Layer 3 of a small transformer language model trained on English Wikipedia (8 layers, counted from 0, width 64).
A neuron's activation on a vector x is SiLU(gate . x) times (in . x), where the dot is the dot product.

Input weights of the MLP neurons that the questions are about. A number n stands for (n - 500) times 0.0014.
n3 gate: 508,456,653,485,306,609,469,444,379,530,602,525,588,690,579,606,504,615,431,402,532,399,399,778,694,648,508,485,492,638,395,590,428,425,791,561,667,178,383,408,406,724,356,552,525,294,573,290,578,488,316,401,361,312,316,625,338,672,617,469,699,431,582,377
n9 gate: 441,452,731,450,441,551,394,530,579,429,587,458,443,336,619,496,585,393,646,534,647,445,378,285,531,774,539,329,665,456,673,642,688,452,368,496,536,396,742,609,360,528,679,697,320,628,581,315,484,580,528,254,332,640,444,574,667,309,565,306,713,221,500,434
n25 gate: 486,485,366,535,568,562,248,507,554,572,438,366,330,586,377,370,485,715,675,385,431,507,311,537,318,393,404,568,563,416,512,605,645,391,309,309,684,507,657,467,721,587,695,677,534,267,334,475,601,313,548,447,436,587,708,382,529,476,689,504,558,545,532,500
n37 gate: 425,492,775,463,612,399,571,468,403,660,621,253,619,548,406,708,646,276,661,714,492,403,361,608,481,366,570,340,741,368,488,617,459,360,473,601,439,450,604,369,652,617,489,673,624,521,522,423,684,412,282,401,488,610,602,541,242,607,477,564,451,480,718,478
n44 gate: 466,508,507,380,511,380,448,472,293,380,418,634,534,482,425,493,523,796,308,550,691,607,416,435,570,364,529,393,538,691,301,641,351,451,617,430,561,677,389,313,624,411,522,314,468,407,529,402,396,670,428,645,171,508,334,378,455,361,462,257,476,256,385,587
n50 gate: 386,446,655,460,565,596,524,643,857,477,475,691,696,589,508,725,617,709,448,551,541,827,475,605,540,415,444,536,612,344,583,745,270,488,396,657,608,248,771,625,436,377,634,629,457,447,381,532,492,604,267,468,555,440,544,557,442,755,391,533,236,483,329,468
n80 gate: 496,386,487,462,355,523,556,744,376,390,414,473,408,368,478,233,575,626,805,600,331,530,354,584,419,526,445,754,426,712,468,552,337,617,422,580,474,413,823,671,513,960,504,255,477,413,714,567,599,692,544,521,214,379,444,474,426,641,354,543,357,362,380,534
n101 gate: 286,685,356,403,493,659,334,322,529,486,385,402,254,445,644,519,390,647,575,486,530,511,682,341,580,606,638,638,508,686,599,485,312,481,676,458,598,578,580,519,753,526,589,504,723,493,550,486,430,324,339,460,527,342,536,830,571,472,473,356,321,412,378,471
n127 gate: 416,325,325,332,481,635,702,374,363,442,638,245,398,194,297,301,453,360,589,548,465,511,575,406,447,353,519,383,321,515,618,546,529,396,519,496,353,342,413,297,734,614,434,531,468,556,656,333,667,399,508,467,722,663,521,621,504,500,418,466,599,330,382,686
n130 gate: 589,426,366,484,716,600,589,485,187,508,593,556,488,476,366,245,459,775,449,461,516,484,479,828,272,520,512,564,648,768,582,282,452,671,586,437,360,267,436,417,378,504,531,335,603,548,563,268,637,340,381,571,412,458,575,448,101,531,483,532,539,487,524,401
n160 gate: 597,483,644,393,420,673,711,268,643,544,423,662,552,135,576,445,504,310,331,492,722,450,465,300,366,341,429,575,371,602,332,479,670,598,345,355,491,718,441,483,689,585,541,513,446,441,562,541,762,496,698,199,469,425,463,534,504,741,704,568,345,460,352,190
n184 gate: 360,858,471,405,337,595,365,368,332,684,466,737,595,592,377,614,132,412,623,696,325,646,557,530,441,559,467,646,423,475,532,534,404,564,551,386,423,389,634,379,553,568,512,741,518,578,418,385,433,470,169,385,548,571,426,479,636,148,465,275,546,491,175,566
n186 gate: 552,667,388,649,478,544,522,581,567,831,369,472,492,522,803,507,366,500,685,601,598,349,442,443,363,618,254,537,527,421,380,351,411,358,371,465,458,417,452,489,651,671,511,572,646,466,442,670,344,314,432,387,581,597,257,537,477,312,316,500,512,399,678,358
n187 gate: 452,598,327,348,617,599,419,503,621,654,459,543,655,419,522,648,500,658,575,375,429,394,622,496,610,628,598,500,319,578,449,411,616,597,500,366,609,421,515,292,596,592,368,696,324,186,561,292,445,485,658,360,558,496,476,287,522,472,549,596,635,193,364,644
n244 gate: 481,382,477,643,454,566,408,577,373,595,248,725,314,439,403,740,492,569,545,601,617,504,583,508,328,313,519,424,323,418,475,585,395,834,390,568,433,496,427,587,717,504,590,354,488,457,485,534,631,480,221,451,368,621,382,703,683,187,559,423,433,524,716,349
n249 gate: 600,545,611,486,620,532,386,455,610,423,493,551,455,544,437,367,564,519,711,539,337,515,561,530,555,398,293,511,620,467,618,297,732,811,665,313,418,493,602,602,431,364,507,654,484,446,558,407,596,271,395,389,596,539,580,420,708,326,538,470,222,749,349,698
n254 gate: 468,488,613,736,480,487,720,527,592,397,423,385,492,679,339,577,418,361,406,341,646,627,574,450,500,898,468,329,529,561,522,424,252,722,447,563,455,679,516,249,462,733,302,570,560,504,496,191,488,377,512,645,324,462,395,564,569,606,566,714,379,508,681,363
n3 in: 462,464,425,595,304,541,413,645,500,408,364,360,201,345,455,531,746,358,500,429,539,531,439,568,441,328,421,538,532,454,619,291,806,437,472,608,231,405,562,518,467,618,456,308,596,574,609,507,465,465,443,357,355,569,625,514,714,511,654,385,451,583,573,449
n9 in: 445,669,490,520,551,485,490,418,404,595,493,657,560,524,396,514,673,424,450,563,587,602,557,606,425,606,235,507,732,663,504,245,380,667,447,514,605,521,408,694,547,472,497,250,441,312,490,440,634,433,644,500,443,637,575,678,601,606,397,247,322,425,590,507
n25 in: 507,373,517,578,490,470,514,507,538,716,524,669,263,383,660,465,606,551,493,513,409,459,500,415,274,647,746,439,493,413,422,552,658,552,412,572,577,405,401,599,622,583,661,616,375,548,449,476,693,690,489,331,633,467,553,462,462,340,496,747,414,586,493,199
n37 in: 266,247,641,652,409,515,560,695,461,456,386,384,750,384,525,472,576,385,404,524,579,595,540,445,577,353,594,507,410,489,246,617,454,639,547,449,367,457,507,812,507,362,644,540,504,533,524,628,535,356,403,528,397,570,670,570,507,597,253,386,366,511,666,379
n44 in: 513,480,513,539,507,450,487,579,547,664,527,408,418,407,446,594,363,304,360,587,796,540,448,624,417,381,421,273,520,510,536,664,417,577,385,365,469,547,520,479,576,283,561,810,727,522,438,474,430,452,537,500,517,444,511,672,557,258,524,554,558,601,270,412
n50 in: 522,642,229,432,551,382,697,275,445,465,574,512,526,351,357,478,451,439,493,373,533,424,549,564,674,529,457,413,493,434,57,526,496,736,611,375,351,222,475,481,584,397,532,623,717,341,529,553,412,422,251,557,580,515,476,471,566,572,602,555,610,664,485,496
n80 in: 492,465,406,338,462,558,485,456,450,748,461,729,413,599,527,442,756,609,702,481,566,492,567,686,504,618,458,375,469,550,380,427,487,310,410,504,512,445,656,618,744,481,411,308,573,816,519,429,481,300,571,376,480,508,437,733,643,707,619,674,127,436,519,447
n101 in: 489,443,504,555,511,218,414,749,522,546,500,452,535,467,590,775,692,370,657,446,602,433,376,164,697,686,400,718,378,542,464,451,557,681,626,769,447,432,578,369,406,455,442,580,500,361,463,621,361,683,561,445,527,661,435,601,504,364,299,459,496,687,507,500
n127 in: 453,381,451,629,324,517,461,496,431,482,539,701,758,569,760,321,401,350,421,388,547,634,779,636,462,584,592,561,437,527,434,392,353,305,531,633,338,567,512,591,536,531,657,330,623,357,606,300,535,847,437,296,492,621,698,685,387,619,500,644,496,484,682,538
n130 in: 529,271,579,371,671,737,203,451,507,490,319,441,481,639,577,345,643,411,611,411,608,358,492,258,569,584,707,406,560,707,551,555,488,666,649,324,575,552,635,406,554,515,450,230,527,527,468,597,375,534,418,439,408,454,528,478,396,338,371,441,250,511,691,511
n160 in: 343,304,721,622,481,618,512,282,675,533,382,500,676,341,402,453,568,672,618,353,461,612,669,259,349,605,222,581,428,480,441,414,555,437,508,496,687,623,423,464,374,434,462,659,827,367,553,648,555,409,643,504,602,729,564,554,453,466,693,280,449,447,457,290
n184 in: 482,396,461,461,417,351,286,410,333,486,694,245,407,641,409,361,463,576,422,704,515,727,436,545,514,699,529,378,693,317,750,424,310,449,530,489,570,349,280,377,598,544,391,463,450,439,614,450,504,659,433,518,439,466,690,431,617,248,654,548,598,417,616,415
n186 in: 325,595,481,622,284,299,403,459,728,408,676,302,624,492,582,719,265,467,576,511,410,434,516,580,369,319,661,485,548,477,600,477,652,680,366,338,484,532,388,687,690,445,545,603,517,647,538,652,329,314,484,295,561,459,364,678,763,393,248,578,571,383,535,542
n187 in: 387,619,406,524,252,483,560,485,444,496,476,376,405,336,629,310,669,399,461,594,435,772,579,359,252,436,385,472,710,370,440,560,579,666,631,684,541,492,692,888,588,641,617,755,389,474,516,555,625,447,504,469,777,433,403,436,561,345,488,775,400,705,516,602
n244 in: 500,341,460,411,550,445,618,369,564,551,408,270,451,648,551,636,666,266,316,657,541,426,618,476,634,473,336,557,466,561,460,541,471,449,514,504,349,315,453,420,507,473,549,500,389,597,530,609,368,455,428,351,451,733,592,423,599,723,340,537,482,620,223,675
n249 in: 538,453,504,560,709,504,634,515,374,362,454,614,516,397,369,681,653,163,295,352,600,595,366,559,633,663,538,538,418,550,402,462,305,446,302,651,438,539,466,406,464,611,404,371,431,500,601,668,481,578,348,739,301,496,200,511,512,601,776,477,566,337,619,305
n254 in: 374,262,608,793,419,568,618,546,537,416,589,527,568,724,455,615,648,395,313,407,444,647,629,390,522,551,482,547,526,437,666,504,287,727,564,669,530,286,474,398,485,674,368,560,520,654,395,525,448,297,779,385,589,450,581,618,273,488,458,437,488,650,603,431

Each question shows a token from some text and the vector x that enters the MLP there. A number n stands for (n - 500) times 0.0075.

" there": 303,474,545,536,425,383,406,363,489,470,504,729,532,408,639,380,657,468,616,341,554,380,486,511,397,833,570,260,634,677,684,383,320,454,462,561,396,629,317,371,528,507,438,475,399,254,635,538,340,168,474,509,632,444,532,490,681,608,519,497,705,717,527,535
The neuron with the highest activation: n254

" l": 223,421,437,592,461,388,500,523,348,637,483,700,599,241,459,479,750,605,594,537,680,291,329,491,364,551,486,241,487,575,706,532,417,485,488,541,555,631,472,474,363,604,540,393,466,574,447,653,348,423,386,339,687,485,439,229,723,643,520,402,658,749,546,513
The two highest activations, in order: n9, n127

" comp": 204,394,360,661,606,453,435,581,281,513,556,533,588,307,639,353,709,563,478,616,582,268,329,483,549,361,748,347,505,610,563,430,264,473,475,433,440,562,314,440,421,386,494,626,424,372,549,463,359,258,409,465,531,431,594,402,575,610,607,499,675,753,657,576
The three highest activations, in order: n37, n130, n160

"ing": 320,527,536,660,575,380,307,570,477,619,430,603,515,383,554,253,889,382,553,518,481,440,385,519,378,569,600,246,365,594,714,373,331,458,421,483,458,747,391,502,451,493,345,420,555,412,392,381,270,378,496,564,617,436,399,547,523,676,503,499,626,715,438,498
The three highest activations, in order: n254, n50, n244

" new": 324,565,419,590,437,401,178,580,441,478,405,687,570,391,569,441,831,637,620,488,574,297,571,464,426,388,699,346,476,694,668,450,331,384,475,628,601,579,323,421,389,633,591,510,409,572,462,527,419,350,408,435,689,417,467,370,619,669,559,432,657,657,562,403
The three highest activations, in order: n3, n50, n25

"ot": 305,556,475,591,452,411,372,424,518,709,585,641,473,277,644,448,623,694,699,483,502,334,448,461,332,620,605,418,352,527,610,351,316,339,556,516,569,682,560,493,353,707,491,429,452,341,562,555,444,325,389,237,533,339,478,358,602,789,472,539,593,718,391,394
The neuron with the highest activation: n80

"ak": 417,508,433,618,422,390,481,369,601,554,444,685,455,277,522,459,703,390,564,439,573,384,327,359,381,602,610,410,465,684,631,467,281,197,522,392,337,702,509,392,409,518,429,446,530,494,499,440,250,252,525,487,502,417,501,258,719,634,474,472,775,713,317,613
Which neuron fires most, and how strongly? n37, at about 0.44

" ": 199,527,326,655,604,433,428,530,456,514,660,641,781,459,480,377,860,475,559,625,562,374,535,393,338,511,496,363,402,611,550,538,311,503,445,486,445,725,335,388,409,519,613,386,418,360,419,653,385,458,343,489,617,366,450,574,524,626,504,471,704,673,314,534
The neuron with the highest activation: n3

"ass": 304,563,692,622,657,371,336,450,385,657,401,695,531,258,487,343,792,390,651,565,345,371,378,471,438,484,520,481,639,471,577,359,341,317,546,407,338,647,416,517,444,468,546,550,397,586,549,586,453,496,320,304,581,496,464,329,637,744,400,497,604,701,334,509
Which neuron fires most, and how strongly? n37, at about 0.6

" T": 288,468,568,672,445,404,398,503,426,564,539,640,747,281,414,543,820,610,574,602,518,378,419,443,431,488,561,368,512,713,749,511,349,379,443,547,529,560,609,468,437,554,557,437,419,366,394,373,315,454,409,498,539,411,563,578,810,701,423,424,652,755,455,434
Which neuron fires most, and how strongly? n9, at about 1.9

" Tr": 286,440,574,585,456,354,518,471,364,649,498,712,608,420,463,467,821,631,646,613,505,464,492,492,379,463,643,282,527,582,511,479,272,593,471,588,510,642,556,286,401,586,727,439,507,526,480,513,257,263,347,402,612,395,487,377,786,651,543,518,613,671,546,457
The three highest activations, in order: n37, n254, n50

"ight": 385,534,571,618,469,395,245,484,397,582,361,612,542,402,561,283,835,504,550,505,479,358,529,482,360,654,704,274,332,653,563,483,294,329,472,550,539,508,473,494,367,703,505,564,447,388,425,504,409,339,404,472,588,382,442,439,554,741,586,440,639,759,448,475
The neuron with the highest activation: n80

" H": 232,575,617,590,513,326,419,359,358,692,526,681,704,360,485,472,786,665,580,507,394,467,431,389,439,407,457,316,624,579,754,471,397,480,478,455,470,569,565,324,411,523,576,429,372,561,384,521,370,472,364,515,453,376,455,399,768,704,425,431,695,728,476,481
The three highest activations, in order: n9, n127, n184

"y": 341,611,449,562,451,299,168,370,456,533,433,532,564,480,516,378,743,655,677,622,576,470,424,426,499,455,655,310,560,593,629,463,336,513,404,488,448,677,406,353,317,581,516,464,446,385,580,414,350,368,287,469,454,430,494,347,665,642,491,456,880,694,490,562
The neuron with the highest activation: n184

".\"": 363,645,391,608,573,428,457,441,513,450,557,620,730,305,632,260,778,687,536,570,422,511,486,465,324,633,493,242,540,634,671,461,243,522,566,457,466,466,238,409,424,542,391,563,339,397,409,581,332,417,340,539,602,492,472,403,503,615,528,447,710,724,496,490
The two highest activations, in order: n187, n80

"e": 354,574,470,636,668,344,380,458,427,483,565,635,334,360,514,415,917,436,574,487,348,464,324,457,410,495,528,402,662,539,631,496,278,410,430,562,373,636,456,532,414,401,425,556,460,403,574,518,223,324,295,411,617,451,526,441,640,692,469,444,740,692,466,579
Which neuron fires most, and how strongly? n249, at about 0.91

" un": 314,457,323,582,430,490,470,438,302,577,523,569,684,334,595,474,717,590,631,713,464,410,441,375,451,524,622,308,558,374,595,447,311,398,525,468,578,619,246,408,502,559,678,432,443,536,413,570,368,237,444,478,611,533,343,385,698,740,510,490,758,725,492,426
The neuron with the highest activation: n186

" t": 226,460,511,608,402,400,385,446,360,557,515,651,753,313,461,508,741,639,523,503,500,179,345,409,506,464,593,393,442,614,634,535,379,370,438,564,491,592,530,424,386,628,597,452,374,336,415,523,317,341,363,363,522,517,600,525,794,662,449,382,724,766,515,493
The two highest activations, in order: n3, n9

"ad": 408,458,499,549,451,313,361,426,377,615,523,667,585,402,708,360,771,465,597,578,503,479,469,370,349,448,768,367,338,586,589,488,343,332,495,465,550,670,541,429,334,482,576,513,614,398,370,583,313,289,453,499,613,326,448,356,807,581,536,402,832,606,505,368
The two highest activations, in order: n186, n254

" E": 217,559,444,672,531,346,361,577,295,601,525,641,628,391,439,507,858,533,620,714,476,489,500,415,368,478,585,436,571,645,749,610,305,474,491,551,424,603,532,453,492,367,654,555,400,411,476,413,324,452,381,477,466,346,473,458,667,699,503,554,591,766,544,493
The neuron with the highest activation: n37

" from": 409,631,336,630,556,424,332,533,378,535,567,740,546,349,555,355,833,490,621,396,460,368,505,333,436,574,541,233,436,585,714,612,341,587,556,551,516,587,366,303,486,592,408,499,396,356,359,492,399,359,389,495,672,437,398,279,608,692,533,507,660,659,535,543
The three highest activations, in order: n187, n37, n254

"od": 401,495,696,489,610,440,367,481,369,481,513,671,550,344,629,323,763,527,681,588,523,569,416,431,369,541,617,337,295,546,640,439,259,342,518,471,502,634,380,375,326,438,633,451,550,407,419,444,315,459,538,487,515,380,589,444,614,747,465,496,807,642,427,337
The three highest activations, in order: n186, n187, n244

" pro": 254,525,347,627,563,333,320,695,361,436,397,594,601,344,652,492,757,652,438,721,587,320,402,470,333,446,531,322,357,616,660,467,212,495,412,543,510,460,357,506,367,515,655,578,427,439,472,509,312,233,404,453,593,438,475,439,518,605,493,580,566,703,544,469
The three highest activations, in order: n186, n244, n160

" cl": 281,409,483,623,606,374,493,490,449,606,396,533,634,286,644,316,672,548,510,545,500,382,331,368,490,535,613,233,647,649,574,494,260,398,465,525,503,606,458,373,405,613,636,449,537,447,578,549,412,220,490,346,626,396,471,400,797,649,501,365,680,758,558,594
The three highest activations, in order: n9, n37, n186

"\"": 255,587,510,648,518,455,462,358,496,451,514,572,671,294,635,296,762,611,629,589,407,593,487,500,218,581,568,308,516,655,719,514,296,416,446,470,457,598,363,449,418,500,387,429,440,366,460,610,332,476,419,620,559,493,508,368,466,653,510,479,695,808,627,524
The neuron with the highest activation: n244

" it": 327,448,518,636,509,453,345,511,517,531,528,596,578,348,607,452,709,451,621,409,422,336,482,478,398,640,599,338,590,600,743,324,252,375,428,585,515,670,397,462,416,452,369,458,407,260,534,485,305,313,435,526,607,443,475,406,669,684,434,441,709,839,602,604
Which neuron fires most, and how strongly? n254, at about 0.6

"g": 470,515,566,601,596,322,463,405,357,600,413,683,524,334,436,414,737,385,586,809,542,374,461,476,359,566,606,439,456,632,649,482,288,345,358,442,490,752,535,457,350,391,421,642,581,482,330,341,217,408,591,484,536,447,511,551,721,729,529,458,729,624,388,591
The neuron with the highest activation: n9

"ics": 319,634,495,659,506,431,270,449,447,589,452,596,552,354,480,265,749,451,507,563,501,341,413,507,302,688,750,301,531,614,609,340,276,463,491,536,415,625,278,469,413,467,306,462,536,331,416,465,312,383,320,522,631,519,467,488,535,651,465,573,634,717,484,521
The neuron with the highest activation: n130

"es": 344,577,500,672,457,396,295,340,416,635,468,635,431,354,502,344,702,507,509,630,531,441,272,457,330,668,624,383,574,557,714,418,312,473,445,482,373,607,363,461,476,409,247,446,510,308,468,429,148,319,404,525,609,461,524,455,631,621,474,441,703,800,436,507
The neuron with the highest activation: n184

" Gre": 313,590,653,641,495,299,497,757,342,625,579,687,636,434,591,468,747,525,522,742,441,422,469,475,300,484,528,361,506,592,724,507,268,497,436,429,469,653,445,473,449,460,490,579,474,443,230,529,363,386,258,569,609,482,442,427,598,720,429,475,641,660,584,356
Which neuron fires most, and how strongly? n37, at about 2.4

" was": 416,629,333,576,563,489,408,541,417,486,511,626,613,302,703,358,725,446,535,436,383,335,467,324,519,580,661,415,472,614,708,483,329,515,424,560,484,622,222,313,424,577,319,416,385,369,375,655,418,382,466,473,603,369,527,321,629,687,480,409,696,789,618,527
The three highest activations, in order: n44, n80, n37

" m": 206,542,499,609,588,370,480,490,380,599,565,636,792,250,509,482,777,547,543,615,542,302,329,270,420,584,503,286,447,539,550,682,419,356,407,488,388,532,474,425,342,586,520,364,384,441,509,431,505,354,343,314,604,436,538,375,688,668,433,436,678,764,536,489
The two highest activations, in order: n37, n9

"ik": 368,562,517,650,494,423,463,406,464,492,491,762,577,385,603,414,705,503,529,614,658,445,351,484,372,578,636,455,442,562,640,486,374,249,490,440,503,681,662,414,435,394,314,547,386,544,443,559,411,341,263,432,473,391,493,380,628,770,490,414,870,627,309,628
The neuron with the highest activation: n254

" The": 288,619,334,545,497,463,338,368,499,527,582,600,603,286,517,500,909,577,732,485,428,379,576,297,427,442,674,362,400,615,682,459,414,551,526,592,557,542,402,357,378,649,555,566,395,448,530,477,354,334,301,422,640,435,551,402,658,653,501,418,712,683,589,555
The three highest activations, in order: n187, n101, n44

"6": 378,649,481,545,504,336,434,348,390,531,426,557,651,359,457,401,851,507,481,512,461,531,448,416,410,482,474,215,424,720,642,499,283,465,492,199,475,715,352,484,446,513,616,600,505,358,372,478,492,487,330,556,587,388,405,488,547,710,630,491,568,749,620,476
The neuron with the highest activation: n160

"r": 369,546,501,636,556,372,515,455,503,535,413,741,516,384,500,516,803,523,679,715,504,428,397,634,337,531,498,365,579,529,527,489,261,492,415,431,507,718,521,266,394,466,634,531,561,588,442,517,273,371,288,311,590,484,648,341,706,632,533,440,753,744,537,579
The two highest activations, in order: n244, n50

" R": 273,566,519,637,457,395,559,534,443,489,621,667,662,352,568,397,841,759,669,497,544,565,468,467,461,413,593,221,525,664,640,522,339,472,516,439,472,579,586,294,331,474,552,448,462,601,411,605,337,385,397,512,586,311,584,411,785,624,432,394,706,632,484,420
The three highest activations, in order: n127, n244, n25

"ur": 410,481,525,429,381,431,432,588,464,539,325,769,413,211,573,427,676,553,637,577,486,502,339,307,509,479,665,278,399,487,619,437,297,389,461,357,460,697,384,559,435,392,794,448,501,450,533,418,266,471,344,492,597,376,482,353,664,660,574,487,664,869,461,541
The three highest activations, in order: n254, n44, n186

"us": 449,515,402,628,495,403,353,392,527,533,527,768,465,214,643,446,689,564,554,540,386,464,280,355,407,478,701,359,602,378,582,444,207,521,529,401,459,680,429,524,348,551,563,451,483,398,486,518,304,424,406,492,629,563,511,241,784,694,569,364,510,689,412,451
The two highest activations, in order: n254, n25

" W": 289,515,632,621,367,281,543,464,448,483,497,717,512,307,432,480,777,693,668,561,418,381,461,444,383,454,460,396,557,636,748,599,342,418,453,542,505,601,482,350,352,506,515,553,436,526,259,530,296,361,336,569,547,352,482,418,745,680,474,500,587,737,338,459
The two highest activations, in order: n127, n130